Layer 5 of a small transformer language model trained on English Wikipedia (14 layers, counted from 0, width 128). Numbers have three digits each and are written without spaces.
A neuron adds its activation times its output weights to the MLP's output. To switch it off is to set its activation to zero at one token and run the rest of the model.
A neuron's activation on a vector x is GELU(weights . x), where the dot is the dot product.

Input weights of the MLP neurons that the questions are about. A number n stands for (n - 500) times 0.0013.
n20: 510494681696484384454629615622427573356470666509458558588447535394497434511633590359652545450583549463475603311457330549485407459602399292570307359453448689571588584555677510583532560676513321243572604431700530464419466566470312406640321671439593622482512468539516523556641419295526448477702512614631583497497571409559665487468510583594456289433494652428427487475453467456348600581555
n90: 582496411592507459434344674604481236600496463486493598379373496830687437503694252540451653635491445528528536583560355411350283382382393424346614215249632507591606559674456670514329590547468614401566338621537519585578469470418590479740394588406540474453487511684204407418676424538507552607583507842567648663462413429600276479547431549452290408541580360539336627322587388525375553657590
n141: 465374402570605543454477632305375706659465658485649496400453466439453496487708500412551661504500615565437686716449593234566449552726500405338574473465688700496763608480181691202385541523519369704562497619383744582504281664406602452263351382492527473334309837713570508465746657592442601523485316450611390452352434322415526481469577614458661493513523648588480638302520445515493690531456
n197: 556335510520573433266477523331317547672467484643510471575557474409567420400680527549182340567440582701452545655493528322473533401468374446416602568289663516618711447465507517404383500542434556503540546471374558375606519749369628446446605358687542486515389541612497493420537581334748536576688428543585481399408478544470440528477510480595637426455396564688533580405531603420629690663699
n406: 253440590701504740370622648463712477527585465380566703340590365614400369527575518614441668764570779278341342557768426728524495546513408372400745395550442580770316577594630495565659374404410620217670512453388491339394479500600364401350534681421190521321561470232590127650496319137513540701387355692449810413554597350352559436214438627686801519565518384449802446500509554444600436390201
n409: 560474633459404393450601075633237570358367532619536613418274527325796680484500216522768278593572432491127424406537546555335334538700552345468331259514432409640570407543335669247441558594500509627418476750550613367521281574449458320495404525621353570508700434683582518704389414641413377559688339618347375767150461404450374548496392852663756406371671716511597574434599454593516574942233
n418: 810304323400500335233559308649466385325508521420166455396487704422339395613736581570456574530507305289400570377470478686240369362541668526309575557632628550657664509649513470618335593606408562276429449452232629479232351567356479612492488634688239537428351637542492450267434418479710492762523278621608410517566468424437631376496657564384595428418368415442323517480702635662429817512225
n456: 571575447616627424351692507551477565545459281432408275288523442371970293432608405621284485466515333482500588511413470805493769492387758374329511635439585318645529448594620792326397696639443589593485431457496500335394539665333566367508565531431405441469514493567624477511629511442421493478437340530446617316521585364541646304210485265463481487519696278476613435450500549457483539507535

Output weights of the MLP neurons that the questions are about. A number n stands for (n - 500) times 0.0012.
n20: 604479339473748442447606571540572480526602708423422567480459430542487427582603624558599416430386629507558374648439393503302586376520598420503449310381434483342681271507470588562472676558531507529376360438552480400661821391444545533349551528445399426489473429513428340430542325585250382532651553605497491543538357426519537547565450545735615510549629725490263634392659529507304599585729
n90: 556767486521559599532507514608520597432588456589493462537268457543326366306656555324383536403691370497414551318295512427459472375538527621584296577546357408622479557599476391308319466528493601417520590500516347504587822581337698787541395572533535558733675423551519712369566620673348449540400540439496568419417465533362465586484465418493411416429543380554851671556539493493541394268396
n141: 395533487506344478457581513256590383479641712524206518609621455468627610393535511462494388331656427364460517393515505512476577681373419574332560562475370381600522598717627500527557616396343581441573571373539449453571396328548406630660463481598503527588394352333503411519312600334474645435361694455544670518563519454577424457653491673512447491593561367443400525612611543397477406474586
n197: 379560592554560506585350524361744485459558485382612551738537428575688670672239420514503544467473467515516517571480465581385567618491409389533470460681482389446405494447553544418646506442629532532449510637681491488383480357512511607432445229488440546430333335396385519582386593594310535532466668491445524450425414455656525509667449460406342527447550526518607311642438436519650193465419
n406: 398459508605645869423468460433688308596639292541429605445423492285520655711536648579320263680485438423563457640466501594538576439384542484405641667795739564517249330285508381104445593496508550523478469565554285721383576292569418623300306601470437600271647391515672468496344620427446692278504492331293604469692532533605378496428457526611777647523251436469627516513564592368496381500419
n409: 693456543708425303504355245433615500451534467736609538673409522209340666730355308303603609567576335451140469559300470408475407573508463258542295453513344637633419568353508584309301512521456431512492503885626372500345399305615623488656745569508731629712678416685484526513412746561420286491569777430394589672362453226469416742450685468659520456553478544692599595410659339693631271704435
n418: 526450586391535403486648426529400511511530435531489573595357656474603280956347661363459420471423644399531527569664418620543357523403539525555476478845565437591210648327478481358452525493626624313400575572423626752372405548339667658547448462423309644484445578788422368404465442604406489673406504511422571636716311319629513518766570344496570467579527560307593369590538352565614462415508
n456: 359589356443234630371306449752654667526374559510426557496372556510217630699384553497507472590482540688507546522356514396688426469447441283469489578503315384497415426692738426754438473312469549474513603337433365676671513541543713431546507389494524561400547702477293608630475638425550329426424472569646509464496616649450423554525423529467548561572402503232556503593479546444486592322583

Each question names a token from some text and the token that comes next. It shows the vector x that enters the MLP there. A number n stands for (n - 500) times 0.0087.

Then comes g, the gradient of the next token's log-probability with respect to the MLP's output, scaled to length 1. A neuron's effect is roughly proportional to its activation times (output weights . g). A number n stands for (n - 500) times 0.00086.

" next", then " album"
x: 435716585469492563616513551535439515558513566521465598513478387491472465761421554553464550522237517396463509529385467577499510471450445464405492549674445571510536440455664442550549591602551566422559536655390493548610703555608540542515497474515482499647553489495589465533543506551487524418423507492545500493599568424394557507573599471524452424514522464492548517415582453415602609404462
g: 529581496222565482564439296623474357698545663408614670559527440431604533503398399548540487470516444412712376483404387366530347393505250488540533520566493569567513521297278578505500560574594385498441407524360597523435468607409504528671507538609500601345581329490352527527742433411612552596566543499527571738407295411625472568524501670508618380509545584533400371576393598521541440685288
Which neuron, switched off, raises the next token's probability most? n406

"9", then "L"
x: 426461533468454496455487500493464589594488513539515449604418425558542417492490420526364406547256502563733525495418467456572587583527503528512540574520504506530516486616452510551524523510483578522473534562540535607564622523582517584653456502640508499595663518528545630463498556599465570502457670475536503556451587667560554429379497386516457411472489478485687560555486477490614560502490
g: 709493734406676460734540375224401335579406471366504406594517532324530479559385485524553345526592639498542465533585388410592661448527404576431513568425567419530582492423440743525410574416634450354489550462618479506348538539605292335574540528509458679438592557478505380464573575424447357507533563438539406629471450403529395539480260610628527123482586704484599516592579572561460460510502
Which neuron, switched off, raises the next token's probability most? n456

"ar", then " and"
x: 447603491477496514454529502462528598603515563439551453570506430529551449628572442594509516599204497558488549436468467418554496509582482511512505513507497553509488599512520408472483542420528533582560604482456476557539534554538543543468480382503525499367430474489663601520506489597461598449553676502556518566530647444584580569560585434498494447522620526497501513443519366492683569381556
g: 401526462470712518355502625322336566495646532466317393583420367620307395458511601545385667656443356648466481589555613512264437440596666365479371492294431483455462380496386508676360550741602612491607656557552482511589640502581491332595578408381460412456609673579481457680603523555555498358672430606637451419422537706450482496528475490510451449559499380451380429455601602426490580276441
Which neuron, switched off, raises the next token's probability most? n141

" both", then " rem"
x: 548732498478484489563491492560547499506534512565461535536402469500546447810483387439405532543168392522711542498470468482517439519613532533419534518571416551567519492470468598519513545523390565465565593431460522512564478481556565511486556492538506499660494538428642533546552470467354553513464470522544469587530577496606611562641514382488443452534511495490591442589511506559470577501523
g: 275470392439547678479435541607498455458503381462543538450652500404482520655448408479676594605431383433408662572489627602576384393460446395274423419837369404427531481466448533517537467420545522368625584569606535780416505640507614437577381638442419328579466378526482564696351655420740434606348552410518673488454541291365347423631428486557575603709528404499464526468508422579468513451450
Which neuron, switched off, lowers the next token's probability most? n456

" H", then "y"
x: 560514553487357598443449486531404463518476506624420535665399479515496571742466393481571428428205463509553525462470468453545418486574495525485486388675409478405654474614560432469531471575534422512516548517545574556481650441520518533521489518447514499672506455541529552514448499559410607441569612471541550652524691476456635525557509536541548481518632563496597468601548435584516592420510
g: 625435407480488324571504403586430478448461612489500560473272440517583567489487570380599397458556483473412538465474443440621494579477446431554572430406603624539469678604518285402719508369549458637666436763339583599535650541419456455496518542531567629694451399646547406504641515447444579774466533313318497263448533302509488429504498470533502294673335660491537520383787498333346511501465
Which neuron, switched off, lowers the next token's probability most? n409

"2", then "7"
x: 479607496417506546552480469479477522551524571574542522531427357516595539526377468560426517510189466586703502443389467503610473507585461504538533566611423560513491542512486436527559597562452586566499528474470476570586745524611507529552458519540507499549595472524597601481537521559422550512558677505572491624493456590519570404532511504580488428466500469486551471552519427457587562371513
g: 616498418336403424296527493417478568581309579541417495457501779551500351453558622533447374479512494454610657420694410400614403425406481549435418310488387442702515697408538555623406535611403643586644525631550594558424459392553413568507512604501535413513520501522379448458563444434573535557322581695518499405650646503165390502491631451462516350464409418326425450500413552769553745619511
Which neuron, switched off, lowers the next token's probability most? n197

" De", then "ux"
x: 614603542499483469552470492525532519605527493557521458591431410611447529586526395434565541554252463508685499536452468518500534418516381462529494501525492394542583343625475550565534700527497529454566553573533514529439623374565537448643410484532472499637460397467545603405445486662426491445587586497532626615648549570532471593468465515434448395524471557511597458490582456555494570429566
g: 728649581363499493587352628594410391433602535545581608439544547506314421601257386508576470644402537535463473634524558431562435464402239354472499564678565515460567598370610673355372392503434332488282513577598534456558500423583597606457545510529490262484419568458687574512556573380600655456511597306502636356311403426482497560546517485552591633455429304468661544623529487518549514212602
Which neuron, switched off, lowers the next token's probability most? n90

" L", then "iv"
x: 518537565538492431535537458513505477570480463455591590615502473543409470707536404501600511503187506467512511513383468454560430478520460457483453482618433426519666603541619487480514510503492454498581632500641532463581584481578520480526501490541466499642541486500589513486530486530342531429563576507527497585619723707594605513497492574428450446505475535497582514559543309541487577382469
g: 341399421605565475543475426426654358451509652486732650521498417601515428427626588548702393548534622430313575344279518359579649552569479481476386550488468586596439342746549462362499522647560797401505438509275317529595552585517580601578429468757380464464620363433365587570406487481374391526509463466428498594525355399552373367557570490478529443568470405632529531478681424653515334373526
Which neuron, switched off, lowers the next token's probability most? n20